Layer 7 of a small transformer language model trained on English Wikipedia (10 layers, counted from 0, width 128).
A neuron's activation on a vector x is SiLU(gate . x) times (in . x), where the dot is the dot product.

Input weights of the MLP neurons that the questions are about. A number n stands for (n - 500) times 0.00096.
n7 gate: 508,539,278,586,611,637,434,584,550,531,675,622,459,413,516,457,370,609,722,343,477,431,313,576,613,366,596,452,319,496,629,520,693,462,384,470,493,422,682,493,591,417,553,303,504,599,433,837,304,391,422,485,269,516,617,523,612,457,318,23,529,486,428,298,445,511,489,620,485,363,355,640,559,353,576,393,551,519,252,449,643,527,452,512,473,517,599,571,276,635,536,437,519,552,472,386,449,482,584,352,435,530,544,520,523,511,584,198,546,372,299,717,116,762,504,462,493,686,582,467,431,492,604,319,454,352,497,562
n14 gate: 646,232,449,452,559,340,516,641,658,541,492,432,78,457,672,379,304,403,625,391,262,409,386,504,275,225,492,594,567,400,594,757,525,378,504,357,331,340,448,387,549,561,704,508,581,770,432,473,553,617,810,441,508,371,131,500,532,519,595,788,496,688,534,767,571,615,321,572,374,516,545,504,496,618,407,595,315,612,545,312,653,402,594,342,537,507,489,686,440,760,523,365,524,805,496,551,367,508,581,396,661,540,634,517,278,500,529,467,624,617,484,392,427,434,574,500,596,612,516,570,500,651,587,520,439,642,702,223
n30 gate: 478,435,427,546,446,653,906,529,344,462,682,491,271,484,509,626,578,492,517,408,466,659,449,525,314,521,603,639,508,517,492,469,478,500,578,463,33,268,508,370,361,391,162,409,471,436,657,552,555,598,644,833,624,794,308,500,446,437,504,438,307,616,766,366,672,496,492,634,593,428,526,561,738,545,386,426,862,595,619,476,424,169,384,491,462,415,568,425,593,544,443,252,728,617,588,496,451,402,381,500,320,392,603,626,437,593,414,244,611,704,620,483,442,812,443,313,396,570,562,533,500,452,761,517,360,548,294,458
n115 gate: 538,696,465,566,539,366,542,429,316,397,420,406,398,394,648,593,654,530,887,372,396,456,517,643,428,650,416,455,350,576,453,604,573,453,517,428,315,526,399,391,500,510,320,510,404,440,258,519,560,532,507,675,689,609,552,548,431,578,467,523,319,475,472,579,529,362,706,714,606,477,551,445,458,539,600,526,658,572,651,455,503,594,496,500,250,598,437,497,605,490,417,402,503,418,587,344,606,455,433,627,388,648,568,387,573,634,689,611,561,432,526,668,662,490,596,477,667,588,530,792,561,586,612,586,416,387,459,522
n145 gate: 666,423,600,504,346,413,591,289,632,578,496,410,319,448,648,345,636,546,685,237,522,216,496,647,434,423,416,431,458,479,536,344,604,478,427,367,443,433,507,744,604,454,403,525,720,601,451,517,586,645,626,647,562,658,507,474,440,682,556,567,531,446,707,449,444,258,588,667,396,346,449,463,176,455,468,476,467,444,442,448,584,378,553,320,539,661,468,480,455,395,613,398,371,581,615,653,514,730,500,522,591,472,483,441,582,313,224,496,722,555,359,588,387,620,668,464,288,598,401,455,510,651,449,482,518,478,681,642
n161 gate: 526,394,514,427,690,485,607,255,312,480,470,676,722,429,458,591,463,639,566,489,600,691,555,552,379,742,336,486,410,569,518,504,359,585,387,191,369,612,659,574,577,243,916,565,467,396,666,465,614,578,299,253,556,722,584,496,464,334,342,507,577,528,504,545,717,441,486,500,338,544,455,485,439,450,419,661,606,381,693,667,545,618,333,369,533,710,636,407,430,488,345,371,489,358,454,439,518,393,474,402,511,533,453,637,463,630,530,582,392,440,421,580,589,599,595,762,518,446,609,426,507,670,466,537,637,568,340,553
n217 gate: 545,622,250,344,523,540,573,595,472,486,611,508,772,659,585,330,504,629,414,561,976,612,460,492,157,450,412,489,592,449,543,659,574,670,540,492,570,399,589,621,559,469,618,492,308,528,469,410,398,572,236,558,592,665,406,322,484,548,731,128,733,455,525,520,351,532,461,493,461,492,540,528,604,713,469,469,296,396,576,356,574,429,288,483,559,236,472,390,596,640,474,450,500,516,651,473,766,554,346,536,248,698,546,593,563,500,428,731,760,617,659,457,537,659,409,445,500,496,442,637,470,386,288,555,346,528,647,613
n282 gate: 382,458,666,707,700,450,360,429,635,463,484,316,358,721,657,504,610,610,280,751,869,496,240,525,483,512,562,580,640,419,438,521,602,463,420,456,309,573,504,626,463,607,282,330,504,637,532,403,304,262,538,400,846,433,343,382,366,647,295,581,453,585,634,466,671,537,617,672,344,273,438,314,544,349,709,480,394,307,330,492,581,360,487,513,455,715,585,684,591,758,473,685,623,707,346,704,373,480,739,517,417,528,736,572,610,277,529,384,521,597,496,403,509,528,697,533,532,698,585,346,394,453,608,516,500,500,621,649
n302 gate: 542,663,496,524,397,488,681,555,401,493,691,525,740,796,325,608,290,444,331,529,573,380,439,638,575,456,578,441,405,608,654,504,475,593,305,401,484,572,353,663,387,387,553,229,528,345,516,412,758,289,337,512,796,222,584,529,536,606,397,580,585,684,343,380,453,455,512,375,189,447,647,496,394,422,464,488,437,552,712,539,580,524,427,568,476,668,471,701,483,487,597,456,577,316,441,299,383,394,671,359,730,388,595,604,649,398,570,263,479,413,711,560,722,788,554,541,807,619,516,543,368,708,356,705,646,492,669,415
n319 gate: 437,588,719,540,326,500,453,625,297,474,366,508,664,602,479,358,541,411,516,739,615,446,435,317,537,361,467,634,377,536,240,584,584,256,670,492,572,604,627,418,783,617,390,472,278,283,337,523,516,512,550,678,372,554,529,309,372,687,635,428,531,734,440,358,386,598,564,439,419,545,713,283,642,571,451,693,437,536,549,379,653,761,449,411,403,552,358,621,453,364,500,528,549,452,197,164,621,461,476,396,570,384,496,341,415,529,566,644,665,517,456,700,740,379,866,635,672,464,400,394,477,730,381,548,378,437,482,830
n7 in: 543,465,215,297,426,278,316,485,582,493,485,619,534,562,418,730,690,606,534,559,565,639,538,565,379,567,223,360,459,571,485,630,465,420,484,589,432,407,407,617,409,315,610,620,417,554,299,529,428,471,406,467,712,430,269,788,620,628,574,578,551,532,564,504,621,519,597,465,523,409,366,199,500,739,318,629,704,574,615,614,579,439,472,643,291,538,397,440,436,568,671,600,397,504,157,618,229,504,393,445,827,429,445,563,417,424,423,412,454,317,567,541,203,533,424,645,500,481,230,591,453,520,562,489,363,480,574,487
n14 in: 324,419,418,289,587,557,407,579,296,610,315,415,602,418,430,540,618,366,451,305,436,710,693,436,354,493,514,428,601,809,454,408,297,586,576,545,482,601,514,500,642,635,557,507,525,547,559,470,404,688,434,646,486,540,676,529,475,567,597,427,493,483,702,595,500,761,434,633,354,532,647,383,458,534,631,586,731,451,331,473,641,536,493,418,425,562,519,689,305,485,476,389,386,507,677,552,599,462,578,526,695,289,555,412,599,200,356,471,370,365,664,451,387,623,442,436,514,378,311,291,589,412,511,610,368,731,506,351
n30 in: 561,480,523,591,461,500,647,396,435,323,440,359,614,508,357,553,651,326,618,393,644,407,512,687,439,609,516,589,543,637,464,525,690,544,545,224,504,523,609,370,476,266,448,387,492,540,769,523,615,435,713,620,524,565,291,467,382,571,212,347,549,436,542,512,585,680,539,467,413,273,391,492,527,281,488,384,278,477,287,535,444,552,534,550,297,416,543,489,446,308,204,449,409,704,492,488,255,651,472,443,561,751,631,545,271,636,379,335,665,582,605,712,340,412,336,324,429,750,347,607,550,336,944,401,588,500,553,487
n115 in: 557,426,462,262,370,415,532,327,410,594,705,541,497,434,577,637,599,749,687,517,392,318,274,565,463,564,731,601,519,577,503,534,466,516,570,513,542,452,688,550,646,591,549,554,565,461,567,389,513,459,523,405,431,487,658,413,680,552,484,478,327,442,637,633,607,624,596,430,458,526,562,480,465,497,468,487,409,439,503,613,353,471,490,490,507,626,567,561,373,411,571,309,578,384,615,415,353,509,578,674,325,664,468,731,170,559,477,421,427,603,347,529,651,634,537,376,510,634,632,638,400,554,371,510,409,366,509,589
n145 in: 617,475,556,452,513,594,490,327,331,238,448,758,524,417,567,440,449,562,452,418,528,615,358,572,525,692,465,613,534,425,534,646,504,383,489,634,578,662,483,510,397,740,438,429,674,725,726,539,808,447,649,507,500,458,571,528,364,532,510,497,484,513,616,571,320,462,436,481,452,566,542,557,493,374,582,423,603,571,524,543,649,403,667,529,627,500,472,629,594,385,592,399,569,432,379,641,424,420,345,144,413,446,473,652,425,690,476,702,594,719,395,503,515,431,526,348,530,358,402,527,622,344,503,565,400,298,741,587
n161 in: 511,631,497,752,527,632,684,540,437,319,545,475,320,603,717,769,490,527,486,397,399,532,351,321,666,564,580,510,379,377,372,586,518,604,518,413,633,605,497,460,521,376,593,490,445,309,608,523,548,663,489,597,451,514,447,394,476,539,547,480,283,516,739,288,644,597,432,436,614,635,329,465,507,383,613,584,429,574,288,390,380,368,736,399,541,319,429,468,507,471,319,251,597,582,575,305,540,400,555,740,441,524,657,468,435,379,476,563,479,723,585,623,376,401,444,635,534,581,476,400,540,454,399,558,538,283,396,451
n217 in: 400,381,645,619,436,516,662,616,421,626,391,423,661,388,504,667,493,650,327,584,488,539,484,461,548,648,374,537,485,481,438,448,227,504,722,330,477,584,257,600,427,303,492,443,669,613,610,518,523,567,584,372,233,524,608,310,477,355,799,614,117,230,439,452,436,426,568,381,361,469,461,564,538,530,569,459,256,572,410,571,383,535,724,468,303,550,587,623,398,658,493,663,539,393,613,639,608,338,232,710,378,500,545,548,438,687,410,629,830,560,546,534,549,426,622,411,603,508,489,753,589,444,516,242,442,500,359,483
n282 in: 525,314,577,237,488,451,406,430,146,639,516,601,273,589,500,670,534,664,452,458,476,471,496,468,339,433,671,551,504,377,319,533,400,536,298,335,755,441,401,631,432,472,540,373,464,569,208,241,492,376,467,790,463,409,579,438,711,787,472,298,776,382,530,360,410,346,512,590,580,524,488,703,363,850,380,520,155,520,415,457,314,528,449,386,613,563,435,451,640,593,431,661,464,576,400,433,252,574,556,554,410,440,563,338,324,520,516,508,463,380,516,540,394,423,569,747,666,484,147,477,454,450,663,584,419,450,432,580
n302 in: 658,755,420,387,523,627,730,530,427,650,583,537,446,617,557,561,544,386,418,684,508,420,306,622,548,643,336,363,573,488,453,222,709,464,577,492,457,311,430,254,476,414,504,403,551,262,438,537,394,553,297,485,480,702,585,448,660,408,523,713,643,716,637,617,466,567,392,452,484,243,496,553,550,527,500,557,687,457,599,595,496,674,326,525,433,649,656,445,787,492,447,581,358,224,156,492,420,378,326,504,468,523,669,549,923,496,225,536,388,746,620,461,542,439,715,575,465,485,469,561,375,411,660,488,441,325,493,682
n319 in: 500,619,275,471,420,388,366,414,237,375,548,461,551,432,316,397,655,530,563,377,571,439,459,444,409,613,338,291,583,416,411,619,365,690,557,554,654,409,474,525,570,489,414,624,548,560,460,271,363,357,561,507,534,302,508,302,563,566,584,141,238,518,457,618,471,507,522,656,604,321,583,485,547,385,515,341,415,522,406,439,528,608,524,695,571,490,704,351,610,718,390,340,307,507,747,554,489,377,556,366,508,474,580,301,563,406,651,526,409,511,431,540,531,729,272,194,515,569,394,683,550,718,594,559,463,588,685,533

Each question shows a token from some text and the vector x that enters the MLP there. A number n stands for (n - 500) times 0.012.

"alk": 644,570,445,444,598,515,592,405,427,316,446,478,467,286,428,459,530,413,492,453,469,586,584,459,434,337,368,537,416,426,549,471,473,647,379,437,561,512,534,536,506,491,477,427,399,581,508,533,434,533,619,570,521,568,497,526,520,516,480,504,476,617,559,478,523,510,369,662,544,517,551,595,538,387,638,521,523,429,457,492,428,618,616,436,544,371,518,551,518,429,543,521,551,648,543,380,429,261,482,486,580,675,441,511,296,571,676,436,530,560,516,445,377,364,384,521,522,459,645,398,565,586,436,366,500,459,444,539
Which neuron fires most, and how strongly? n30, at about 2.2

"ro": 435,601,563,555,527,658,480,520,414,382,480,635,430,404,385,413,542,445,375,497,696,612,485,424,564,596,519,535,456,462,492,514,522,536,388,540,610,539,345,456,458,621,578,503,691,461,524,661,575,503,516,591,612,585,446,440,428,585,499,549,618,579,433,512,501,373,428,561,603,479,476,444,443,504,367,610,398,412,631,537,407,579,467,564,722,478,661,362,467,400,606,504,466,604,579,583,439,370,600,477,596,510,438,576,570,575,670,424,566,585,549,502,468,492,506,458,382,460,457,530,529,522,362,404,505,427,432,580
Which neuron lights up most? n115

" of": 455,484,521,395,411,535,411,563,561,599,560,460,554,533,493,637,567,513,582,526,607,555,633,440,525,564,553,376,176,608,527,511,650,551,533,555,564,378,592,585,601,461,484,515,487,467,532,370,506,542,388,441,601,554,549,452,532,584,484,511,483,591,559,485,534,587,457,528,576,630,482,555,544,652,601,533,454,528,561,348,556,580,434,450,472,559,415,568,581,503,378,663,555,478,506,507,567,409,575,511,578,774,441,572,619,366,406,474,406,606,481,394,613,419,555,521,540,412,477,530,455,464,496,440,715,457,572,402
Which two neurons fire most, strongest first? n302, n145

"iss": 504,527,442,361,513,363,557,493,662,538,594,451,439,311,356,516,384,319,712,552,501,612,521,509,462,441,520,596,363,383,522,483,476,710,397,569,494,555,375,552,510,631,401,547,489,420,616,379,528,662,614,585,509,452,505,567,562,575,452,602,440,572,614,535,487,669,484,537,649,480,686,550,579,501,512,449,484,584,622,378,411,505,472,470,522,441,402,493,445,572,417,439,570,546,514,486,548,420,533,539,571,699,518,593,538,537,527,454,588,501,552,471,400,478,495,384,616,551,568,441,548,545,397,526,407,522,558,471
Which two neurons fire most, strongest first? n14, n115

" he": 535,565,415,538,601,445,514,562,331,548,415,585,310,338,513,539,485,461,575,480,506,567,726,426,410,438,496,534,337,589,509,494,454,512,472,439,569,536,431,610,589,540,559,554,605,331,507,458,616,677,620,534,578,602,581,479,578,627,541,491,456,429,536,551,486,506,599,540,640,357,418,503,472,479,540,582,457,374,558,370,492,694,461,607,525,415,509,474,552,545,537,714,418,593,573,447,493,408,422,417,612,699,386,433,461,525,662,583,499,444,523,515,452,481,484,468,482,479,505,494,494,551,567,350,593,549,526,596
Which neuron lights up most? n319

"us": 450,474,449,470,688,498,519,418,667,605,499,620,467,335,377,530,494,457,528,357,591,540,439,517,542,416,448,666,425,455,426,468,494,716,412,657,584,519,403,461,471,498,395,487,432,480,446,500,542,444,569,448,655,535,544,401,487,522,363,433,511,505,529,515,450,538,513,590,606,553,495,456,377,558,690,652,423,444,418,454,441,528,505,346,539,360,446,441,453,513,462,597,577,641,377,501,580,412,464,411,599,399,368,447,366,467,550,455,508,513,518,490,587,435,552,457,397,506,532,309,450,602,359,468,371,448,597,606
Which neuron lights up most? n282

" the": 578,424,484,589,450,473,382,568,445,640,375,511,453,330,384,508,485,587,573,487,449,446,670,515,479,580,568,484,137,458,617,413,477,564,390,444,521,550,409,630,482,528,525,610,532,507,468,404,488,561,505,451,519,545,506,442,547,577,517,488,459,461,545,480,547,469,519,598,438,500,639,605,504,629,579,555,535,491,558,480,499,526,610,558,371,482,489,508,507,532,519,808,548,675,594,558,538,444,504,517,532,712,414,391,602,699,493,548,422,566,538,501,379,574,484,449,602,410,456,484,509,572,477,454,568,473,565,546
Which neuron lights up most? n302

"9": 635,597,270,581,570,418,436,422,513,587,372,343,710,431,502,476,444,574,680,453,390,466,554,564,596,461,431,501,579,430,579,541,488,515,475,503,534,551,490,525,644,466,536,469,446,557,466,435,573,481,505,422,495,446,466,462,516,680,489,535,527,576,552,595,647,553,396,602,593,456,632,469,415,436,537,582,488,438,439,520,488,498,621,467,418,496,342,492,605,497,677,591,616,441,521,527,520,502,478,464,503,580,400,424,484,454,660,410,269,687,580,633,543,414,404,483,486,516,578,353,487,387,419,477,557,488,606,486
Which two neurons fire most, strongest first? n217, n115

"ough": 490,475,472,474,375,440,571,595,555,491,468,432,468,460,464,445,452,616,579,491,538,523,526,577,325,505,440,503,252,458,670,606,631,534,445,413,472,511,379,643,405,369,567,542,448,316,433,488,545,555,564,419,585,398,568,396,591,495,508,543,572,533,611,441,534,576,571,523,625,590,463,429,462,736,594,522,576,541,448,401,514,397,441,556,417,362,562,444,366,521,559,752,572,573,490,522,571,478,552,575,457,624,405,428,362,508,462,503,551,474,614,529,528,470,514,435,454,508,349,373,563,457,419,486,532,336,459,543
Which neuron fires most, and how strongly? n217, at about 1.2

"\n\n": 566,519,402,507,635,459,528,541,552,665,375,534,420,368,436,506,467,621,522,575,516,507,491,430,472,545,350,569,361,559,649,465,610,551,422,354,503,563,331,633,523,484,629,547,589,434,430,339,539,548,518,474,500,432,481,466,537,558,434,537,428,514,572,529,534,647,478,580,514,423,435,530,486,515,500,570,520,402,545,407,498,459,518,617,521,513,515,461,515,517,486,718,714,744,551,510,530,350,517,375,545,691,508,353,563,612,594,561,449,525,587,517,438,499,626,412,416,338,498,522,485,543,447,360,525,460,401,585
Which neuron lights up most? n282

" her": 602,491,418,531,545,444,491,583,353,544,408,584,339,338,411,406,433,487,550,488,424,526,565,461,498,520,579,477,246,534,597,392,563,573,416,502,479,589,398,604,508,623,486,658,455,470,395,460,514,596,455,525,476,644,544,527,594,661,447,593,337,487,474,545,566,509,484,580,479,482,424,577,407,648,524,645,449,414,527,367,449,546,455,517,457,418,432,492,551,506,595,740,538,615,500,368,495,305,402,503,475,651,419,310,514,450,558,510,499,532,579,483,414,491,539,398,482,435,508,518,556,610,493,373,583,545,542,559
Which neuron fires most, and how strongly? n30, at about 0.63

" and": 641,617,540,389,484,361,556,521,408,478,411,523,432,353,397,592,538,499,560,559,529,490,617,496,394,408,484,452,129,620,469,503,568,603,394,453,562,577,429,461,486,443,502,513,510,449,577,459,467,531,546,450,559,593,437,546,442,567,490,576,532,559,599,482,581,471,505,562,458,516,527,513,437,590,557,603,480,569,596,494,389,561,512,462,578,456,501,503,605,403,521,603,582,681,496,453,523,603,440,598,533,698,436,424,379,505,568,523,545,432,586,373,400,456,337,414,521,474,570,460,652,436,428,411,494,376,454,737
Which neuron lights up most? n161

" le": 473,555,549,427,516,498,469,529,478,582,444,641,374,422,491,536,395,471,486,526,612,396,606,446,474,385,495,542,467,621,525,543,596,538,409,541,464,635,324,618,597,472,533,490,511,441,508,547,578,699,458,683,524,657,527,317,655,473,489,471,453,577,572,570,419,603,537,590,533,515,476,382,439,380,578,583,531,498,507,461,430,512,468,398,511,409,528,367,574,604,541,682,523,673,626,436,570,406,432,454,481,696,627,526,403,520,528,683,601,592,428,484,409,529,402,447,458,449,372,417,539,522,418,485,386,490,570,594
Which two neurons fire most, strongest first? n217, n145

"12": 527,332,480,589,482,497,431,484,499,475,371,444,572,423,368,490,450,439,645,600,470,549,458,398,564,511,478,446,312,562,517,477,442,574,429,560,528,430,496,581,502,614,588,575,594,504,465,590,495,565,399,529,442,566,663,469,541,685,528,586,433,568,453,530,560,578,539,475,524,430,599,395,534,407,532,454,563,471,455,445,519,584,456,486,418,515,336,515,472,643,608,422,696,611,612,492,467,498,403,495,577,770,451,361,548,456,496,601,311,555,487,474,466,456,432,410,617,555,309,320,489,528,380,557,456,505,495,650
Which neuron fires most, and how strongly? n319, at about 2.3

" not": 456,398,546,511,474,414,408,547,596,633,356,540,271,560,536,614,430,498,539,490,509,503,395,515,417,339,474,469,292,663,601,602,360,413,343,542,453,435,561,574,529,433,595,467,563,500,461,511,485,510,486,572,417,727,623,412,569,482,415,476,433,502,656,588,482,577,447,590,435,537,474,607,357,643,602,557,440,566,416,392,441,466,411,506,463,481,420,461,474,459,623,635,495,532,507,419,511,461,537,507,619,646,452,482,487,439,637,556,479,420,534,505,453,384,541,536,419,416,468,331,460,462,564,455,512,339,610,471
Which two neurons fire most, strongest first? n14, n7

"ag": 443,575,447,402,467,501,602,362,370,515,475,471,516,365,325,516,526,474,458,504,493,590,536,504,472,479,326,394,564,360,507,500,455,475,620,416,620,545,551,598,616,558,429,546,509,453,508,337,459,530,485,659,482,410,523,409,696,550,526,590,391,520,443,551,428,581,489,576,421,392,553,656,521,518,480,561,408,435,402,416,678,636,468,503,390,518,452,410,441,472,554,589,426,585,484,500,436,425,547,617,592,680,524,473,533,389,605,429,486,573,527,450,457,384,505,442,550,562,406,524,338,697,396,449,596,525,457,295
Which two neurons fire most, strongest first? n319, n14

" a": 606,536,428,555,510,506,515,420,488,682,304,659,401,408,419,419,451,510,538,442,339,472,600,418,624,433,496,465,237,541,615,395,522,602,365,532,585,544,364,620,593,440,599,613,505,384,441,504,558,475,434,497,618,536,545,460,549,556,502,573,455,496,457,492,492,560,546,441,485,421,477,545,405,547,513,551,539,465,534,496,378,471,532,534,365,462,432,477,573,597,551,831,578,542,608,535,513,416,426,426,535,645,512,447,384,503,569,538,570,505,550,536,463,503,555,464,479,497,520,501,414,467,317,355,486,419,385,615
Which neuron fires most, and how strongly? n14, at about 0.47

"all": 525,559,474,257,464,503,544,461,455,522,490,490,505,577,618,557,501,438,469,595,489,662,456,635,546,472,502,375,229,446,417,403,606,589,400,613,413,520,543,467,671,566,497,496,509,494,547,512,412,535,489,565,430,491,453,521,513,319,353,466,437,445,614,509,474,454,500,456,412,545,599,489,440,419,636,555,465,400,678,441,429,556,507,394,560,645,472,550,443,599,580,506,530,544,455,558,483,411,449,523,612,803,365,456,450,562,507,398,538,479,474,439,480,332,482,452,558,549,392,445,518,467,458,350,550,533,360,514
Which neuron lights up most? n115

" man": 611,458,552,527,504,379,589,471,403,492,545,495,267,347,602,577,511,519,621,426,449,428,573,421,396,521,431,520,423,463,443,480,502,582,412,440,508,513,396,463,475,514,565,511,514,385,500,481,660,560,478,543,407,724,613,417,369,517,509,391,379,652,576,630,430,546,537,574,593,335,471,532,430,580,497,603,461,476,448,532,367,553,415,531,518,500,478,584,618,510,532,699,397,538,562,479,482,344,453,451,497,642,605,529,464,512,717,460,531,512,505,603,281,569,486,449,421,409,491,589,431,376,534,533,574,496,549,411
Which neuron fires most, and how strongly? n30, at about 3.9

" th": 566,526,571,509,591,560,511,433,544,559,478,475,541,464,637,718,558,487,507,554,515,534,572,495,407,402,674,560,400,528,544,518,580,584,359,647,479,427,464,666,394,585,565,579,482,446,638,354,473,566,438,478,559,633,731,472,702,645,569,436,425,590,485,559,467,614,567,454,427,587,447,370,537,540,456,508,327,550,457,452,422,634,391,541,471,444,543,575,611,564,471,727,632,404,536,574,552,441,499,501,495,641,537,369,491,443,545,375,483,486,449,472,451,520,520,528,488,340,466,397,489,416,512,498,473,424,546,499
Which neuron lights up most? n282

" ar": 621,498,584,511,565,560,453,510,532,554,380,670,410,396,424,568,568,528,479,558,494,450,494,506,534,558,414,588,395,434,586,455,513,559,344,527,537,501,474,609,603,551,584,523,459,424,400,404,523,597,408,549,522,530,616,352,551,583,447,549,526,545,502,529,611,563,617,397,523,598,404,454,317,427,574,632,467,527,610,589,533,448,407,465,483,363,485,397,586,627,609,649,375,570,552,514,504,432,373,387,384,774,664,421,523,544,450,493,506,549,440,331,363,610,413,609,589,452,592,537,577,522,568,420,526,450,498,459
Which neuron lights up most? n161

"ty": 624,566,611,506,506,444,504,518,462,402,615,465,632,395,501,537,538,443,613,523,516,552,456,540,485,472,540,424,361,461,380,498,499,496,561,593,576,409,438,500,592,493,380,538,400,468,487,506,426,643,510,554,553,531,578,484,519,641,354,339,418,433,511,554,551,625,517,426,426,415,813,572,427,531,427,597,390,596,596,583,461,606,626,467,568,444,560,348,577,572,506,396,402,551,519,442,478,348,415,434,515,693,411,516,517,580,673,417,528,596,536,530,579,504,533,521,521,519,412,643,445,619,509,384,551,548,419,666
Which two neurons fire most, strongest first? n319, n115

" she": 640,614,520,494,611,505,516,617,364,565,431,484,320,357,502,566,433,475,620,450,468,606,568,430,442,438,547,480,364,647,465,520,504,637,502,434,601,611,396,551,464,623,485,522,485,443,436,582,505,537,525,440,649,667,607,410,616,445,627,582,482,470,380,489,509,518,610,688,592,516,379,401,369,569,624,498,526,402,581,348,434,592,412,551,406,397,411,419,502,545,631,659,520,509,578,410,543,308,494,400,514,610,403,500,425,503,534,565,517,584,475,427,452,447,509,426,474,362,477,473,561,565,480,473,583,445,533,587
Which neuron lights up most? n30

" sc": 525,294,491,448,567,517,527,369,478,551,425,492,422,250,489,595,570,442,602,543,557,543,472,462,306,614,624,478,379,471,600,638,407,505,405,489,517,531,449,503,453,615,660,466,547,497,523,320,459,499,424,587,595,601,637,451,413,520,498,557,413,637,567,629,545,584,381,607,402,496,504,456,363,501,539,609,477,426,601,402,516,610,464,529,455,606,540,401,518,580,687,613,491,539,537,523,496,569,582,440,525,664,526,472,418,613,608,458,454,419,423,402,427,454,396,439,463,396,486,536,442,588,433,368,488,537,559,581
Which two neurons fire most, strongest first? n14, n115

"1": 691,364,336,603,491,399,489,526,393,529,476,476,507,374,430,474,599,445,700,582,544,474,514,463,674,546,479,493,457,549,536,504,426,551,490,581,457,490,411,591,536,436,540,547,544,382,340,448,491,480,397,484,505,473,473,520,515,717,525,562,305,446,558,569,617,691,459,451,523,452,549,433,422,599,599,605,597,518,529,540,649,648,537,494,471,535,381,533,605,582,531,536,648,596,565,482,505,424,422,396,498,756,500,463,571,488,620,515,276,544,498,506,542,547,534,520,484,510,469,477,467,473,404,525,623,570,523,621
Which neuron lights up most? n115

"itt": 500,419,457,367,494,459,633,406,595,632,422,392,486,531,473,617,530,540,558,358,524,530,551,475,541,572,504,617,471,490,564,574,563,536,370,511,493,595,490,539,675,423,489,491,459,522,433,448,383,457,762,533,663,574,573,341,452,460,451,432,544,561,445,553,362,592,383,608,562,408,554,460,527,420,510,651,579,507,403,428,512,458,588,536,578,417,425,644,356,568,426,495,563,576,512,380,413,418,372,494,533,591,362,471,460,435,575,448,541,435,564,535,479,283,441,414,341,408,433,345,439,554,528,490,530,576,453,620
Which neuron lights up most? n14

"eb": 620,612,596,366,423,429,643,475,476,494,603,444,649,469,502,424,448,431,491,569,573,439,308,391,420,553,524,412,344,479,405,408,496,387,500,603,462,493,574,526,585,498,422,536,488,402,542,421,432,550,443,432,477,470,349,557,454,408,541,447,589,499,509,486,495,488,412,385,446,421,488,443,533,482,581,542,253,544,379,556,665,544,532,329,528,529,425,404,403,601,461,575,378,545,630,576,434,499,615,465,572,658,451,491,387,582,695,467,443,568,549,552,364,384,385,615,520,468,362,425,474,557,423,418,561,579,512,521
Which neuron lights up most? n319

",": 542,473,500,412,418,437,488,464,424,546,412,392,499,393,335,586,553,576,583,522,468,522,624,479,379,516,415,447,238,639,617,519,571,485,463,403,389,386,433,555,467,295,553,578,603,461,386,421,578,468,618,418,485,504,523,542,542,518,481,524,396,530,465,495,547,620,466,477,557,454,534,484,382,585,620,528,489,340,430,316,404,489,462,520,454,520,391,496,381,466,499,663,623,661,562,541,492,450,442,493,615,731,324,449,427,600,428,526,470,460,588,537,495,525,465,399,402,491,358,507,603,448,401,460,541,483,440,556
Which two neurons fire most, strongest first? n115, n302

"pt": 515,388,382,479,503,476,442,330,461,566,524,515,515,388,515,623,440,454,563,363,549,600,509,597,582,459,500,634,458,494,518,428,396,424,275,553,499,616,421,567,535,521,452,474,551,558,496,375,536,472,732,637,493,599,561,392,440,412,529,577,481,638,455,614,483,431,407,640,623,330,517,533,444,509,518,586,503,483,434,510,542,413,456,434,610,361,530,380,403,418,473,490,570,525,461,391,494,437,455,391,520,481,459,429,363,436,680,376,658,543,510,672,474,398,345,386,392,389,507,482,470,419,449,566,527,459,502,452
Which three neurons fire most, strongest first? n145, n30, n302

" V": 474,386,439,545,447,510,485,605,505,615,406,456,538,435,574,474,424,534,622,555,490,512,499,417,442,557,465,489,478,532,620,528,542,630,424,424,722,510,398,619,491,491,551,561,566,489,502,471,524,396,331,482,498,471,596,409,606,512,582,643,421,502,465,582,628,679,508,582,383,445,408,477,445,576,592,650,523,411,576,418,407,564,575,595,423,455,350,577,489,519,564,522,580,519,424,553,571,418,493,426,479,916,480,508,448,445,503,581,446,620,451,420,405,572,511,516,573,490,440,638,497,565,465,645,567,452,472,557
Which three neurons fire most, strongest first? n217, n115, n161

"ome": 415,482,417,405,463,447,466,658,536,579,505,499,397,441,481,414,475,517,699,415,487,500,533,647,529,453,435,615,200,594,484,508,462,486,378,510,605,559,448,457,597,448,543,492,543,484,489,580,549,478,582,404,527,671,543,438,583,476,394,550,549,495,526,653,534,462,370,616,524,545,542,686,488,545,600,578,539,558,579,380,492,501,394,340,513,364,554,402,478,489,531,726,521,509,445,447,576,341,467,500,481,585,541,564,495,514,430,602,563,496,604,549,345,536,502,552,380,362,535,437,504,388,390,407,401,418,551,624
Which neuron fires most, and how strongly? n30, at about 0.3

" contin": 524,457,482,478,513,454,493,535,445,512,420,590,367,358,416,581,488,422,580,430,459,475,440,441,518,454,460,542,515,509,679,563,492,552,352,600,564,483,425,539,510,538,616,534,544,412,392,365,445,611,424,588,681,609,676,412,495,487,252,504,440,547,627,624,454,632,569,578,681,409,549,507,466,598,490,548,502,403,666,464,558,497,445,432,484,456,395,464,452,592,398,669,517,482,503,469,542,379,520,459,555,589,514,386,476,487,642,543,616,559,506,460,427,423,313,417,408,475,598,537,388,446,361,392,465,513,567,363
Which neuron fires most, and how strongly? n14, at about 1.2

"ually": 541,574,495,330,594,388,518,605,470,630,350,506,295,454,501,517,570,490,562,456,372,620,552,521,443,419,489,600,102,619,568,513,538,428,377,501,512,560,533,519,559,478,479,537,536,442,448,584,544,537,564,454,579,609,536,411,464,542,442,540,496,472,602,515,522,579,490,544,537,505,535,507,516,546,596,598,385,481,558,303,563,537,429,465,483,446,506,487,525,496,519,630,612,590,552,419,531,350,439,470,654,616,386,450,348,528,564,561,494,472,505,401,433,493,440,489,583,397,531,484,409,448,302,473,551,415,531,663
Which neuron lights up most? n14

"n": 501,567,307,453,570,391,470,423,541,556,529,521,340,424,337,609,487,476,559,453,534,412,425,458,487,400,543,586,389,448,465,454,485,671,481,467,474,538,430,586,516,591,530,559,622,433,580,482,531,338,440,534,441,620,524,487,480,637,607,373,490,590,511,637,557,502,531,598,448,346,533,447,555,550,519,566,485,530,562,453,530,573,583,490,559,458,473,470,420,616,620,673,669,627,672,567,532,339,557,366,568,614,504,548,477,349,586,641,374,469,554,365,522,565,478,449,513,389,511,444,465,424,448,577,481,725,558,535
Which neuron fires most, and how strongly? n14, at about 3.7